Layer 3 of a small transformer language model trained on English Wikipedia (8 layers, counted from 0, width 128). Numbers have three digits each and are written without spaces.
Take only the direct path to the model's output, skipping the later layers: a vector added to the residual stream pushes a token's score in proportion to its dot product with that token's output vector.

Output vectors of the tokens that the questions are about. A number n stands for (n - 500) times 0.0018.
"our": 450532507274487561373691432531232309634358339445602677450768283578394437680528514772430545716235457376208464499381245596300525297394750656620550386647664182357561508384335469365684326388648732616694600435431572519445602765494464602526391400154723903519445608495173327550453517386613490555479552578547429425277512390398528551540547630499746358768698402697578224284590599508503699771509
"ous": 567666848397589613411563567607769287786397539545397509183818726520429225321387360323419266384159645551367356443634392648308630599490507228620630536485593557290599334525769587426467179437490469601457489513182641623481610597462553682490446468425354649691435521499395735436525707491224480304629531613445796243426383329555538177349427661454391636653695428775490593393527823485275447689612
"М": 374569654597602427617709425389566288725551715517555371469295443579419201901493539350489579490563522322261476462473383699311374497306630432549331543545533559615493476559605373542466607506338458270577299665753410548540399577695520720365543392348563419362256315522443404695738502387522347585584276645649737463513395478364453331566323617662493564565387504602673275371594590604389642695608
"ure": 589440293443740256760474496240433372539518279387496484539547211468748563439356512372654362341161482520368704508622222500313711511382610576666286588361806329450576626518558512307648670540665650662342305482435541580504641613560479490198341516539267391464524752412529389298878504477345621217546413632523671500666478688526577529561538411375701574520692399552440458650627746698299192645579
" time": 352352589534582413641372404591357484366601540703490396490312486635480415471472461451666459464530629629421493282661564405607645548434450436421419632219408255430460517468709574476361577737590257679389425463615706449716412471464784443366582525611443593466333247553635421547372311583452604454646467432583507461362490411693407652564616684689391444360455537644692371512534373464357497937381
" community": 256762339525566467635585592389508473515601474702503396537497531407392327587550542422581226449537623416551509312597385529451464464677391487583440603319681341421436590573775539548450355695538415512539357504667402478524362473483627676362551487478638580262313532491390423521621569497518565659542504494542594823274507374434382477553293634573359453601479389800605547514511535497313340375589
"round": 561475249439796515516352387357631394669530324557665296471623663844375326439641493443409641641464467395468687652543519686447446444705552551607263522477392427659287409427564671251478724666524514500896467791510605671309361486458867461319619645279445697370484585396547214361558303446110731292236619798384255606543515314270607339716787684615386493716613366516352483224343539421317467465621
"ü": 441399630328547493509651481465461303490448533428707422414363178614541601500319581460423665549340679511459572378485467576672497626423455564622328457344675429738489463492659402436277482650477438476732235639286212729338526731348619612423552729579668555543507457483489500557878420261438531561715489699371717419421401401687607448338422549504553452714457449572560482284407419603376400476483
"ț": 366632615583525688682546482349687198667498561521597602702517449412381510758561315363439407357441733419566705297401483586417449555296505528714437608417707370391172277668594480330581471387428484296782470510502539296441457521636435695315522590409498699427466505557317339445692522295317390639657382657454615509513456550474556374432633487383644684494402447808705453394431482598331600439560
" president": 451771413420581421802463470346491563734330686551215476465371411596479411491473414598491364569616449246488440341664474479348553506382492608548561668465648324602318264688634293478309281648483342553596319641705581489598431491551383521525424602450426660416399352536597206637682604492639495478447390565546742336359424506373387520442455687589541509495352402815530423554612676614463673599545
"Release": 456627592685438500634662439175388406550390625361656403314340529682598458651318399500546156693598709547231659510440476562078412526495735534743185374440608505476574349494277296203534549603374646542566403827668447790386385475820485792525605410443456657495362036753642505749573495487439754369689255770558459858510246341586211510495485558649405758581258218467523350356297642694379525668442
"ium": 193572457435716644595748429303781403320657541397744509332504597520400445608414572398495645364373622556336807358608393557368458619682733738741382455328460272360377504466446508340361525628439496374569649651548331409427784547439295347417765463288294554611472423359559314387354373604649478576425315462680673512428452479618644559434575575396677584835792423575599471495460238517137421406798
"ñ": 390538529623631785603496573394657239457391644753581406679261359554313584783241358430443411436385567365548496164474476655492522685245509645644478691278789569379286303564360206541581290469505289387761456532497588465721363549658446546408574430436620410493501439808484351550844295387278575519508322634543353496436462577239546475611646454652626708617316419443711573314642634588285771368673
"Species": 351929546561615480410877648253583447675315675409592241467404684651409297505517459210515438465708608547163606434566432395524628692490513712803202524398578390636530457439658129306518570714449513394633293372533466308279636306586716521290426302495396691570401309423331266575586500249681540628490419699693509780166429485500296371351529554724495808514369554696940122570207742838463438561524
" education": 385749320353447444620792684284514457573626676776517449550485538709538375680474375173526290473401451308489474497621355612786385587485587345463406647518578501403339470665745494444515315679406509639468203526536261611408245551501677561439617357421606505498464525414554243501584479657690386596578361534469362657295501406472494570735312786612453314568306259769658446518510635620254518439544
"pt": 469846443442530753704499567548807448654412348408487097448220452357601255438033457441441365257632401311286446595385503508524469518209479406813559729573261504436564537514535595528589232445565583545808508394548478479603633626565436449534668354639397644439366569825303418306578408331570490540603704538569471715443425727459552371565350584533264481408765511422398601451570858495315783565595

Output weights of attention head 1. The head adds the sum of these rows, row i times number i of z. A number n stands for (n - 500) times 0.00094.
o0: 544490589601484591624669478269550652733564522444651407425692514414276781341670635365491371623460628442628527611742703457398701324435553333517643648312450565688641369521505380346462252360655576445402395241264499377318406446368369487586669447513771474285576628570534518457475549368381369355416611405395629679410404546481491433445634690545551583432553463317276503697656390465653428486478
o1: 545526555515511576378476500555471561567613525390495255627363565412301600640350399259527506668267443396456437552559669600273740392378296554181370451523460475707377532593431304405596423571648475550515354668454563688426785369609522635304423673450565286528410632323664499377564606543335421247533516688650526558681503571567271427631550664585345507556626601589654526483482634638409283421633
o2: 689527130592593502546444488543500410600485517480294346548585422514373484470190670298451265423497589454594580357711619475478566562665660368472494514501379731614424627808495630368677660566710676521572643522541459595479297431375559579538559574589298457598332600500292520486327427364596316422505659465655615520504490483522308365381539378529398273460607563628484231447621573540509532431434
o3: 513586386426523450612633633225541591276473479375630609403465710557336539685432510496579639352370706534383351608544316230681253712398423502303427365506576254623682548341483432372628607491531709618303480373571401590549546483461689491645474369254556392329476704308541460476504673318256717651382614671531537429306670570522662527528569530520634378582659579634523700304430491295471630576395
o4: 574451522677447497412723621413599691522598676634322489414477253587369455438576412566429417602352532580634343570397503697617596652338310333220675329708443403199707288366287516488691196393585387592554434455485474573719291632617409531469525526520557520569726443355685472673473614504546475454557396599356317422461229581493399429603613481500561310499161463480639407624634703577606687529552
o5: 650462487405414376570531432282523465567493589375474494551667357435497525706777475543362433685383377517654489127454317680561706603579523479585567675333452570406733411562508572382502478583291397480312518482438591487496601698684527629537523562594547310453450502465617540329585442352389476608480371754463513436404495288336325648725499431733705726541610463594512435227714505391159488539231
o6: 392384851428465308480204400565653203223526577482509757390727541348357670594354661549426515472477388506477520520671600314361450657389612549667552694443691505545458489671385396690662613378430379389521328538601582486606717578390364499453572501620391472504786498444576542506654595279582400460523470546198569476328537538360384447630363389481717595469477716429746361567600465581285240567462
o7: 557601330369376356438507611509468336410274518474445421358470301358532591341465591494744435531458587751519620681862345646521506359491432388566530592544356620400369550289615549557616558397709539490136688223597463547531505400720565551649271413459489429547665525588370163576323460431467773636451442538492744267325448331591484414545518575542575571480622516732439573504557648429534669429606
o8: 543342712541559354355760650291561390437425506691473350444407792629473604574469552663642360398478201717774306544496520501727518418412715460600412382394515542641770431501521261482331600501504407376461540469458578407257440873574524815526545361364614563570648546276459647343542626393407510478076506513503421479548484415694608452599434440383443430474490537348787436564490295676402368535350
o9: 671503378571470598395513739537535604435454570311724542433387702364249405483645513592455590407638635414641478618429681402620464372584575534380459497293420260301356599543495519452285447306592675465557533481399536444707540428732461636437583645418606544477401299527672549481529515413278497366355492453686406577608522662509605375504479573518462569536466475696432417487383375314311533601595
o10: 735497659519470403513618589482487417592477533429159413426376362419321768666372463581481424596244507552447592588541511624495565246363426450524448573438438577325503416446577544424487550465553500573392526463459548462574369692459543677519473462609454511307447398438602510573285383568454247306403713553541563340491528538652742538616561675548475464644805615556345517745538396526466509536370
o11: 562601356501357662454610368667443791607580443703654552588463521413491396257642637515367435562686314401562293458601513487555382597527584352393529473615352423373680745433709575612477567783448249503414284357480577495320670490303689465581394242453367364440427534437490606269589577544507549593467609360597430375433412500551489459674610572630656602587183664503357536613610417465437280542360
o12: 522310405536650492631414398564630493604595579458477749500493538328439499746530548369458594372684506642419516476537540653636483537627455484636541471355539537386232451429726499604422487580237551480569538670364447304577503394363415589709573733492391604455183529226315529644319301588506523525592863582570392491523525493444398283400444551627610490675649478282545614313518271352454503470305
o13: 441601569515451651321667457269495312374406576709729658513352488399439396560604421528495551695545416632729493457551421478355564548504500653623517529421551411548490498424479684372284516580488509475312302458371467589680672614824634574628475508328605532531284262522459402450619584396343763540484142460562490330291647462698491288529511496420677726416576710355536410359428603605484480233444
o14: 381317338507413406406536512530332769472597309556405385386665466595751710485477534533479407497311541521488668410386496528440496539352421422286484531778289495422407318471545599255632460597356500560497865511522599430542587564711422579421444568546385444621595555487480268430535673515422580749450633450645484589450306232743504448645822479616650320553461565338397534300626491489552485491591
o15: 525328725412535371525420537537449377393659516541491472564406650452674545661240487373564434364443637459438455440536594354568388394646658479593444091731579551454592342726547500604659521538441815518446538534301405554414538692779496549554628651501483453484568421725409551492399482445611417411556428452501305329313454584338623614427462501238628509306583327597208406552612535725706586394447
o16: 601230319595367566583430589582500544518684525508482389587470542486492441433488494567502383632498493440424492478488659471528505394330495495744527307636514618393505402314380427563463485498502558626543508389487294504540474553424397390315691526637524565533699346428479371476707311543471512560645508508429432753593523545299343652582430559624716686683424591462397596291558494509603335373560
o17: 473452458360498130485605554315438552610594518509612573465566264633685509618590428345692362448470632636500398514465490414403540593479524847592600361453590261453657373535500489650351347387578265670517509653294656583467423524730616742473627684345489505545428450484281599593480570567383678363448337572446538311608452317602391445591447431491466503455645344599482599332665467400712513590359
o18: 646520614435519144478352740574418598532378471533372380508241596486477776470531542505485352469658646501542691566368441680527485586570474909399696274599738685490346497595684403591532561450456401369415448308561670500196545396542570408524562593697499527451529519391293592391613674550177636592484509478399470413757541628542424491552503235561230404299450496536455266501522632475651409336410
o19: 601468706433721631817360520519799516450322612392444741619573752338227455410254202430531637529487743599468569377485517549492482478553352473374616503519652504453486603372484472635541436559522579433482327464405556446643600383475292431557608400532387397489434499730358461252481627639386391741596423432436366489274620432332617276536503464518594393515447260743390471457599550516510688765590
o20: 451672589519550670436392615567617416497502439404430394378413559617533409392394437735417571558509709685477621488471186467389436654320507564758509339533348483451695343556491557522516521730507489590462510349552739321341548509485527426491503408645593595684425445591455647519472384436301427665366607667485542510340452429302464468570422648665449333638490461405460295413334316549621625747441
o21: 613508455401623669328405517381430129576462667509764479297607429537368399476460359593443638486574479340817731472605403553568647567397404598461461640334501467520372424479638542416491370375288573602482508551621637562768635328597397510592320712523566565496435667448545597520396463370361399282604499417668370470554564559531475566440415351620530315423645394260485440616619542646444470589548
o22: 469497504593444409537422521451448532414585651535487740511358405264378600349496647736485367588666588473498429699410365303327524610308420684586453404317440268479498525593454455617646530258612587469547541606562710421565472572553621370608256453485408464498418372555406565607543514417484610499453531595526492316418550735624425623493519625518716409594323707453412433598416536493598579452279
o23: 389606688321674431583444159395308582574421409504641404358587675633458550323521656622657485540603457505399602502429550645586364699483379469317298488273490491527486602504575438232438573400519698467482554531465636576490237360141572562661370396449532445499547532361616611535325504497501522461373648494604621412405580476435688655586438702627592474343662436358542561507577484478720411448579
o24: 686580543539561401485395625596467805414305459519535690447318527439474522210415640374298366594349405675318538559620480472253781522441470477586508742290305562331329431447445630535479508445632439529456582719608481444548434636368516483546550515525607629243793425522542530552421663493443567527697623461505337289316375450558584480504333605586403832525571377378421600740289260535593400570701
o25: 491611525609346458461582529540557510596610605465731417357599404493300497688663627429877715403566643717447338454532627392443480491452440287351548387706466403591506490498543375615695572407432772453544631477503522454517505382555645319508437471447510269460615458432483336486353678483505511358548376503514653686293434393526493267506510520463694468380432532379541311487681308648488431484507
o26: 310574350736436656602528436719468625539560276381425471515472516570625642384532475632481360441270487637483312596438312347430354644624580457379410346564394337703660677426696879561321491241490820463662514478494489666354394406425588461641621619405473675571375379579374521513725548409432459535501314319525604408664597456413341459464595628374386869497493220639236331640480467662329676544573
o27: 679692522539489369567396341480637699538552540496554376533655486468544440361653630546633403496533525323560561436442523399544526745322672537492487431315652360523383364563373360422455683482515281503546537497420545553527678226440630346412487571543277437490650572552606642425620655420544516524551462567489421454623555387443470458596351465707383260573427583690495408478566465373340336563542
o28: 518644319609520478400527602417133443578503376471563432472454641475500735325670474661380257527613547484560419440734509537262565538623456512442586492547507470310454824547565480418567400352611565517656466486664545554587226491318251619617598514385635477539556394118410273571603510362487502583433409426567656478585466436443377478403702406675511561615487448504471627531502373806238572715597
o29: 418449243705453552454548581657594532438453453589521500674495409548509540480667594668364581343301473384666534635533511543561464443443529199319468504381310475602657375357592663491294499446230348545461572713619445525554521768360522504436407594604387653242458414443691526470654571588331644512622529355600488592581633406587702501523627440661243438476596364317395547380494333570409540520625
o30: 395491335636469482327610655453422422545496585389406480509388545602533470348618475605805574377359351641594637608451384533690402609376518621514353613483364558608520396264560455526438422448486488491350275528477400449406538467400510507508463541465644414410442411427670579411538396736503571488479589682648376599701643698653486473468343326500455533594612572411612550454637419514471492312582
o31: 403407364513658632238617273496420190722406360541401472572210629444446567478491555474679423421385497451513294352719477535697527479527662385423720165585474597448429407614581657497536654747549338505452512652378684411630466641345445519514357476646740644570574516412447496690393469473750488425500596452214360614404578501429699384461442423661397356615401437574425590777539487524313624547528
o32: 661220397319484636448569196535407596472693433604580441475315472568502604298460505604652341343323463618215460570410480549299530542508383495312491529751497531697375819791550416394621727618544547653502427373801687523499599501285599597665517557511576444617375513362420614302848446564556614243369478519461339599370486497470526554645398657529439501483613391673574406227567501394375319458444
o33: 492624351463365312459436549484556547610199549426595394453507561658614400293429543476495711532548289557534460617589341428594565420451309517726430665664241546646296505450705341515546575520411571348388535495343476554569609405577594400467335568452643602600374429777433532649441583537563395484317412357530653782636600561626396224541585060495567254594512465511572355696671535521552528425697
o34: 724445346476416402589572302733278284505667236453487493323427339425613616482431553555587494300445414533546349386300320496475342220510446541590535595508624439445617458435631384711647517655628289570619573534607381596444538607511598458516633554603564677506480690372482444326423466504417448607498282722800274392699344411621503581355667486525479501684473679319395382661563419474569695620495
o35: 955380467621399570639484488418668602513356262570424375348509403545590575559392670498200485561291539678454573527384326476325502554278787624671673558464447168334423617480394548445434556285727311493445638488542313409632546551600518649273648551588540687482296446521547584476464770473474583305575548339303601616543571627453711199659656509521642190415456755453470638529474580376614315472435
o36: 459472201352446528490545504528444538273623408299670281542439602293354386681438440469477629539745629292443640499382554288414199263373464626534598630483617460658792554390289544609519483599521368394469419491323616554476490490336895525335447641486383536469687389899585539369350428384242630463503690241675733630372526456460436404580687471618347456533522701661533409651526517726601642425688
o37: 454512259309417450509586636498347517496431347481488209650650597370574614463560453660506576246301531439583398793545407543584437737709696439710396336518364466632630525484634505376465479339459408530463615443553272589485382600610240647584646529442558496549706830580682704604544579414510528907487440600308423414440428382305544419544549464531501505388319558556632412344427305103726451314682
o38: 312387447524529214549579612385511463623700452288209701622489445476279478520498634529492526561435249285500524313514624466691624551300428595197784345454389414352370629329510594500534586415579525348479515729400349474324402614472446528692694721508592187311590500332511390534549610449597511517576574457593668696580712634474645398332366246706403636701470576596371618525514446789489595513470
o39: 441672524591479430456519349273497447521761217585453698495499558528433413533553728314436412582579504602406726474359542527596474692697666722327576380627526416364469261363424652180439460489608591428575748421440472522577516349565384370485538539512415666715539295352640421600484637474553354527631359437504308671640393327626608446609350431428450645689467688207508339572322444579434566514547
o40: 641472548283453202731433333521378425418517373507402679434378518324682401290727550535582284516383515600222667564454290607397639648390470639525488481447410453653583533649590326429644561511608660672458390528376598418483408574386422472596544381700511603537424523613711423445483487573444548531616500380297512505479445611486491602568478673536392572611538445402445729578493317426565733445336
o41: 484481565479715532547460349699564412557525571415393614534523463601496249424527362608398618449503520391613371329354377570540683630547526364385582630283413580649490637819514648623531641551605425542601288565418542496490411452566549527454651435506327536584291659367437543383546578496429429481509443365454780381505592596457404339494644701528461530279392401381457628391393695550567466548356
o42: 416524530469374547721376744468586590335487485443462452684363589424562579596442603323531550491200606350625586632400566544464391407440449412286516436485492716556534368624544855547454568707427535377244314654331515509405538559488521527789370529550469722427406442337511429426503432342456279794494585487601421257531604577743628477323548526574269775600344554495675460381723458501568567328396
o43: 319459467501529515525481731772479165474488540472289438707477304425501321537401415386327743428453480321527230654433693727580359590473617562504310446154585420413490590472380529625594571504599566514662531577578398447725298588521515645353597396375679393482673498445440533490522441346606706618593524484681566532560495487461555758370525428590432421527562360590551590351554441349251420560757
o44: 406546576632699362547390614372506332408440509484469403507707387329233408604499499596569487572543101372480554343498345551464627355476638516449281347436508477367551167558644573308447537668406417744720428564367296635357573718574603510562425409606243309537245382721549712614607439615558594792480569624258409452542498756334579882408630655457473466639303487488493320559527706508598519523589
o45: 725623422493663634785461433179690319583554332572593271367410635724520449575488660272425549518380404557647687531743456426543527282479545305537973381420616374463620393436380378354447484521519520506482488483515615578427434342523491386471526651507552579722551362283562405384487450642345643514634370465591421632560671234374619696485500431523364624663425357618459449271605477593581347371538
o46: 569422560635609738395364326525676503514388546299333529502414512572768453388469432593637490574468496754568459394423498501488390666285527576619440265358375359447490469426359556708553561445594704484491505662376376507435448454567447661335625519459744607469732640305520503448453487398568380469566535724511388516459402654198429321623442573462649396525425299465719289609506505600448662584629
o47: 222445470529477457489611607487428670594739519250460234532563581449218392334490520685533452486586567469564587589485399450525436447425686502510571588500230426546430696473335433295554527601677510516159583529551611396529509498422452496400485351464623245526479347742392409504654462511626671316409626438419425698568491588336647457445477589613463330635507465647664646389459384547626527854583
o48: 443525339401548495458336536270668407335396593563536300545493513300694576418641464603464449536551417533520769597359553465343415536607438549553559561279493551534299486637295596301767498328506475418444312512525446674610516422476402635632326652250386533551644479502467539570482423292569516546598797446598459475670558650352447468562680445449574613447412526573913332449484657728446553266484
o49: 431526547382445408564385362767608226393688535439487235304545343291285499428493641361589383349474291600607596531617412240490368497584902597268558578476255531504525558500554645569517591285824441526482421304422334718705677557596746716584575768459604372570472533447673750402269629623435385448562444623441579417262540310486389385583574728284826686377530533670460438599559245304528453477608
o50: 435511314316676266699828419609587415617733508597306456570442508472465464398563415799696504416492445502590552784436321800557522539386228408654558530440502555626556613405386425478614638417661440483519465212647603703631238322344544075700409489381364555600637595278300451477522541540405555489464508333405515372652451430438553493637454655549495589472458511323588472495436621500389539572439
o51: 443818263413411389457439458700571569670375682368456288263437429574357445564557389709295605393526445626469641436447469581614435448493426303813455451321458532401189661706403472553622390338440638452586430529663588221590646462395378515484508576574477453577389381746529646615576319565473540504319690675523588555553161638570416446406635685519636743732622426519557315463536447210690484474377
o52: 313443514514525458634563341561640874449461435612291596379399340611365759617514492339455276467528356449310339543393489483677352399702466433445594589592666505360325409592513374334464592616403425657553464247539584617512379671314575502537416550400460498348482348313520573574488378636401713416545747505639263643592402670693512743575588566243528514487444628657479731389358555405578688484439
o53: 486460456665319598552397471626722360608420508524643597279462254498583505573358492415547533672530350644433633633511264671231472425392427606523339515610597413493465563426391278968436364391569425544606553547570462492223686606496536458683311602480313388372343563512573544457388514611475487465654501635595557533794582445443274597309157368496512547423405653481566595556550466751575704459484
o54: 658469615480461518631521582581421242298601504630653358607561371423774565542654556428395640384573732472470613629446597382437551473222524659465473602372590553401543536361601446316508628283480546478624398565557503437637496472493478529561578373666524520290125500465485424424506635498601475428448406317261458410390402558602734398664601573548343414614598454624527455477650479326426675357473
o55: 396509385640387478497682505728460469616319603528568375368363459452609374627508439562414305619559355554667523353700493444513585714329582637438456345428503484654542667434397449504465453617595701664513642678514390566535452516351616559453554491554633302382502569585482205423333476699297659527579577613441657349459450275606230444169559488445628538550554590215526754533537278400524642449470
o56: 683457537787559459539390683455473623651527649532411517766485544462499618549490615425532480645737632487503577411539424673366464474715426545447583589446532431518543448503666425668521385440564724465309589381701512445666183475652537622502520253417541280611400499413299469459630337436489660672626582586490389388447513385475313816272624315494523381240497404349608118565417476384430301413324
o57: 566362463382505644494511412414442375635420387542707688216626326367547442389394392461575374615503409603380518547552389600577541388601431642480503602274665578539552524495476760470438579505463291638706599410348500627444640371464676512588645290546516668587646632527395554408511411440415391572348434481504478380696493329410385531640551445370557600593535313581470351655673523399566393659507
o58: 657374511503605431633482626412727600354583510448521367704383552507372255431264602639349321360484705313468427605479467421463520465546497411444527488427786519824531573461484397486489457534662441426531549538773239730606567524428555556580584647541555701553525609602423620481502372451443390504601525512298264099614571469450522260369400520636279342640671577492596529597363561226565600533396
o59: 476428612469594436612580349454641791720646503435413511576562631547482544675488545672451448708811435376390699609328606774382493366443420624539516324570407425655418728561405299436410260541671467353482501507369410564420457789419542457557569714483389429541440390545437542549466486440286297477427578674688546479451344528352454420454439374565415341548573705354511270536569504441471539378439
o60: 403568413443495507388460348351363469462590497731464538574445312449331674294559435599534277421419717474813631425342612473538411502635608455622574450533464792367580472545452705557531526261183526418526584243490569306366411549436362474584255649487434643491577597576473742444544540373566589432303548267666305691470562450601472672586512496701524279370500371707200537466495672718641615656564
o61: 420405354515314612243546527671283458522843472354594214578540423555583621485570478334399565380589680502186609647522488623568754643629510599394499568692548764489530341477421601544749489221659360366516566579620560486599484404381638285519550531404614551318651335638563645632552476564574323323466431661191338647620346490406407456497263481493302726437834387269560393384358503482690502550486
o62: 626641675350452454472623411400409499445581537519520441513378695360688566429693466426446470464607307501554489731439449396595628445451550632574479461378440457474465447497468403503514559493562466408359633598381791348399527330536591577595467506318496663547574506556451567653609559506676509489363312547505559428297488298670704762392427707372284619666358263575613508603244309573397443494482
o63: 587607530640519464550444431468534736669597472341853487595374587418510821610514589421475783536591610518298289507430374317579545365402345559831514477544405537486432231388799391381547496297382424445472559492510495490437538323596549552575386660588562382459418444264529590652595411551340566393547466630622407534156331527586497408653577538525606427474408570495336421616475495470339500299671

Each question shows a token from some text and the vector z that the head gathered there. A number n stands for (n - 500) times 0.0072.

"in": 471289551586607670538500618363542723487479765512417592654554544416407605668507461574391624397697449509626583649479456645594468551228574584369473307611501466665323413636433670562408637428398420
Which two tokens does it push up most, strongest first? " time", "ous"

" the": 449649670500390568529520315527525423553487371439488409516658464624478465503418431607610416459507376576475462535467718439542585481533608476579668563479480589439588425645509459527628383370452511
Which of these tokens does it push up most? " president"

"ing": 495339514500564632628412471520462667530579584525538544575594558413445510527545461528419529375533396524445651676491429568489532510402532543446466393624400453516336572545522519505455494471372489
Which of these tokens does it push up most? " time"

" in": 422567460537421555490490373643444522626596447558625542425459402415433294514572469516508495556452338493692591689652576470455400512655564600537483495740250531407579538624551463525434251466504542
Which of these tokens does it push up most? "ium"

" The": 510692550477283580444462475559536684683368398340475501614613469402350624633291596546789515392684609487451432577513833244546625563691512509605672448454415443489419485580594510535597344313605592
Which two tokens does it push up most, strongest first? " community", "round"

"son": 515549582480476470625607383310571666434388480337532442502378487371654626536459257588361366433536539508559348634502401481487429487379575486330447461460645487650479517387387646530602405520460626
Which of these tokens does it push down most? "ț"

".": 560483729352531455344555492416554550437390668533563572534309483460467465316483588442602483577622524688447524607551546490560498415350462383419637462548484591565500442627517412425536607619388516
Which of these tokens does it push up most? "pt"

"v": 293386363562631651456475478513531533629580534563672516506253647355668489482579581498560456483576613456598580496495458615619370399468599480613442403458622527624541562508617434474596357630487673
Which two tokens does it push up most, strongest first? "Release", "our"

"or": 502383430576589569633474416413526650451498441591520443456587421469532447533515445515381490412421485376442378612419474401455459546463484467448402537478459427630488543406564527506400573429472460
Which of these tokens does it push down most? "round"

" W": 372393517438417352385355537492414661602450618508512551658480473511506541421326525533501516557599641575698317617492538570470438517505613468341512441404511441702505383438600677504573573437556478
Which of these tokens does it push up most? "round"

" T": 523301498493519490520442679545526603587526465519535493376396610420515592438576554523532553517570471566417599445555370509586518422508589458640521428548524583563414532639530338365530409405595611
Which of these tokens does it push down most? "ure"

" |": 523654712394501456546408502569460432522550401532436394453455401561532415351591728420552477433436384493410475522437579565319563597623562359590505575567424467383621455630612455537585420486460407
Which of these tokens does it push down most? " time"

"ved": 499456325559510602557331573529369663527551523403618649608564362312392384458465481579498433579408522467490485682563640504472492575496431481485501568469516312621397613387485607436387533524490499
Which of these tokens does it push up most? " education"

" became": 321612765459470586623377409474430482515506263380460345521565463508487490481405399699523391477583520529450429360493724530549734481552710487572511599600515533468478343533491494603553391383463372
Which of these tokens does it push up most? " president"

"ency": 498482494483548504424560469475614540467456544596530558468422505498508502553478393477466536473597497428524516606456459507573470588490519590508492556515485485465393567401539500374424563593678543
Which of these tokens does it push down most? "М"

"H": 465387336513439388472436507466417775650553520410649480614527452442500514427368450618605600551759556453615378629444674398543499541485445600377462414283598445684506437596330541536570586225491489
Which of these tokens does it push up most? " community"

"go": 417636567461458664561406498630641394517665604646426736582419437594541462414406243603343408379363389505559638669548341522542495520533612378472321650598335588482291709499474467517478562411535457
Which of these tokens does it push up most? "ț"

"-": 378651444447597485477367564605457504479677516526606578569493510410522437487473448548519362488536581514376514487428619579482550607429479463590568514355472400447417489475502454554627288515567499
Which three tokens does it push up most, strongest first? "Species", "Release", "М"

"de": 482517323510472465679265538635479528496531358550603504522638311456471393565317398624433554494634417447312508644406662418419542616539479610440565570401382442617298506386364468534427533436617456
Which of these tokens does it push up most? "ñ"

"e": 643508590380204622553397614687591411438657398541410682626405565408473630618264565676240504345253643673265925680745164391609544437364619362292360539767393611412360824376309492646524598496632559
Which of these tokens does it push up most? "ous"

"ci": 576524480426382544535550481467337556501569537628584553455404465355487576552608538463496465408591719416476466542457420427536490521501398576577555493514381458442397530444591467447450505506521507
Which of these tokens does it push up most? "Release"

" se": 600754532355718652611331536705597673508496535543589505480568328465539384539309484553547580468606731314318516433456513596647487576478671529464568675730450389685306723327506485474498508548566573
Which of these tokens does it push up most? " education"

" So": 328448463723401638407579399448393520479484565613442554580656393480421577330425521537461565445482492476452296656563530302471533653557523571483482546394482379548379578471577514565449512313502546
Which two tokens does it push up most, strongest first? " education", " community"

"\n": 530565462419489457527464625491466572415513538521577428504386461376535428374476543462581473509532439501520385603467607588502488509469634474509539522438474376498563322592615538441622292398613483
Which three tokens does it push up most, strongest first? "Species", "Release", "М"

" Cor": 461410370607392523650591439424499602482660301228518533447721440441597471724432430563453404498474484443452456758399394327401467480474367584494434601360607575524590597619437693633393418408496531
Which two tokens does it push up most, strongest first? "ñ", "Species"

"th": 479590451478429664473613510555577519488721502539470505557507635490424363560487563437449521444603531499646451559425548441368569738528642542443602504580580544458412444352486533563564376424495399
Which of these tokens does it push up most? "ous"

"ot": 678352491418366519534437394410560592590513522454587356443508487464484531533457450558541578377609509420448678470413486454537476598400415413502502521316365509564436596471484507482467716351395544
Which of these tokens does it push up most? "pt"

" &": 572570488376452487488395559496404565524544478480512526635398455502495460465471506475473474480519580549543478569504463437474512478480564404421532551515443537609585460533494553486618501530494475
Which of these tokens does it push down most? "ium"

" who": 478641521439563514217716499487502752365567553365516464558461536495587462405411467542679587673748478505511366467528694389529440527594646584476669492451614451510704399677517340353739464272481564
Which of these tokens does it push down most? "ț"

"men": 517392464511447476552483406504555631675437348392557533366531382487479567646469244647330506557554433575299420695426489369481346489507442539513655613409486682667534557634317567515516372474554408
Which of these tokens does it push up most? "ium"

"st": 606569501625381627718607570563449358376518525549665429369551493585594588679521407712499487517405542520611357705593450389514283546553321574578653644585538562372359574523492539647443544560577658
Which of these tokens does it push down most? " education"

"ck": 587469533529347625539498574574481540509641455443492549594525520482430606513496485665353519419407564631434663707581371468497465439345525544371442514615497537529442591466427529596511560394475577
Which of these tokens does it push up most? "round"

" May": 532680550478396702553402476670645427615597549623484708521445415534469382448408320554468363450416428527561578690514404498572419475539546417413442558579254676499304627548485467537497532447498524
Which two tokens does it push up most, strongest first? "ț", "ñ"

"ra": 608347365607521610635545498525541652433520511589524431553641550409497504436642494580427455426535443488480367540467549531530459611293508502373403326590422530538402484472400532417402541460553570
Which of these tokens does it push down most? "round"

" School": 624411377409461397632381478333377685601515444512509597622331415289562520357410439583365400414557472488418280516584467576432495648480494483313329547387546512678404521358453627493549433644698521
Which three tokens does it push up most, strongest first? "Species", " education", "ü"

"ch": 377602654373438322354568271588572313604358469493481337444614573505349398517441581464595421439574643523490529622399271403504589572471342583555616654437588658438428595446542564658427332694559477
Which two tokens does it push up most, strongest first? "pt", "round"

"fe": 289524557356663392568576060343412496534390535657557382500560421349400370654490592469493293541393714393394326211494474657680523616436489466588331623743472552522592622478489589369360248832603489
Which two tokens does it push up most, strongest first? "Release", " education"

" through": 379689590516369538406533578577591555439543564606334695596478342527436486365491390543479474437440423529686599698573569357510538450729633495364469441693311521415633648698527636450468361370521438
Which three tokens does it push up most, strongest first? "ure", "ü", "М"

"s": 476348343581598610456431316388274611541522478510613568465477501351492424460412455479543478385490425361420203559674551486492515628630553532428432527289495441625400406434543562511466471553561421
Which of these tokens does it push down most? "ure"

"ations": 575422512519534647567440500398474524493552389632508524527429514454505409499378499451506439404579404361418539463493526433480595534637404509582434552510482432504388468484708441525531548503479460
Which of these tokens does it push down most? "round"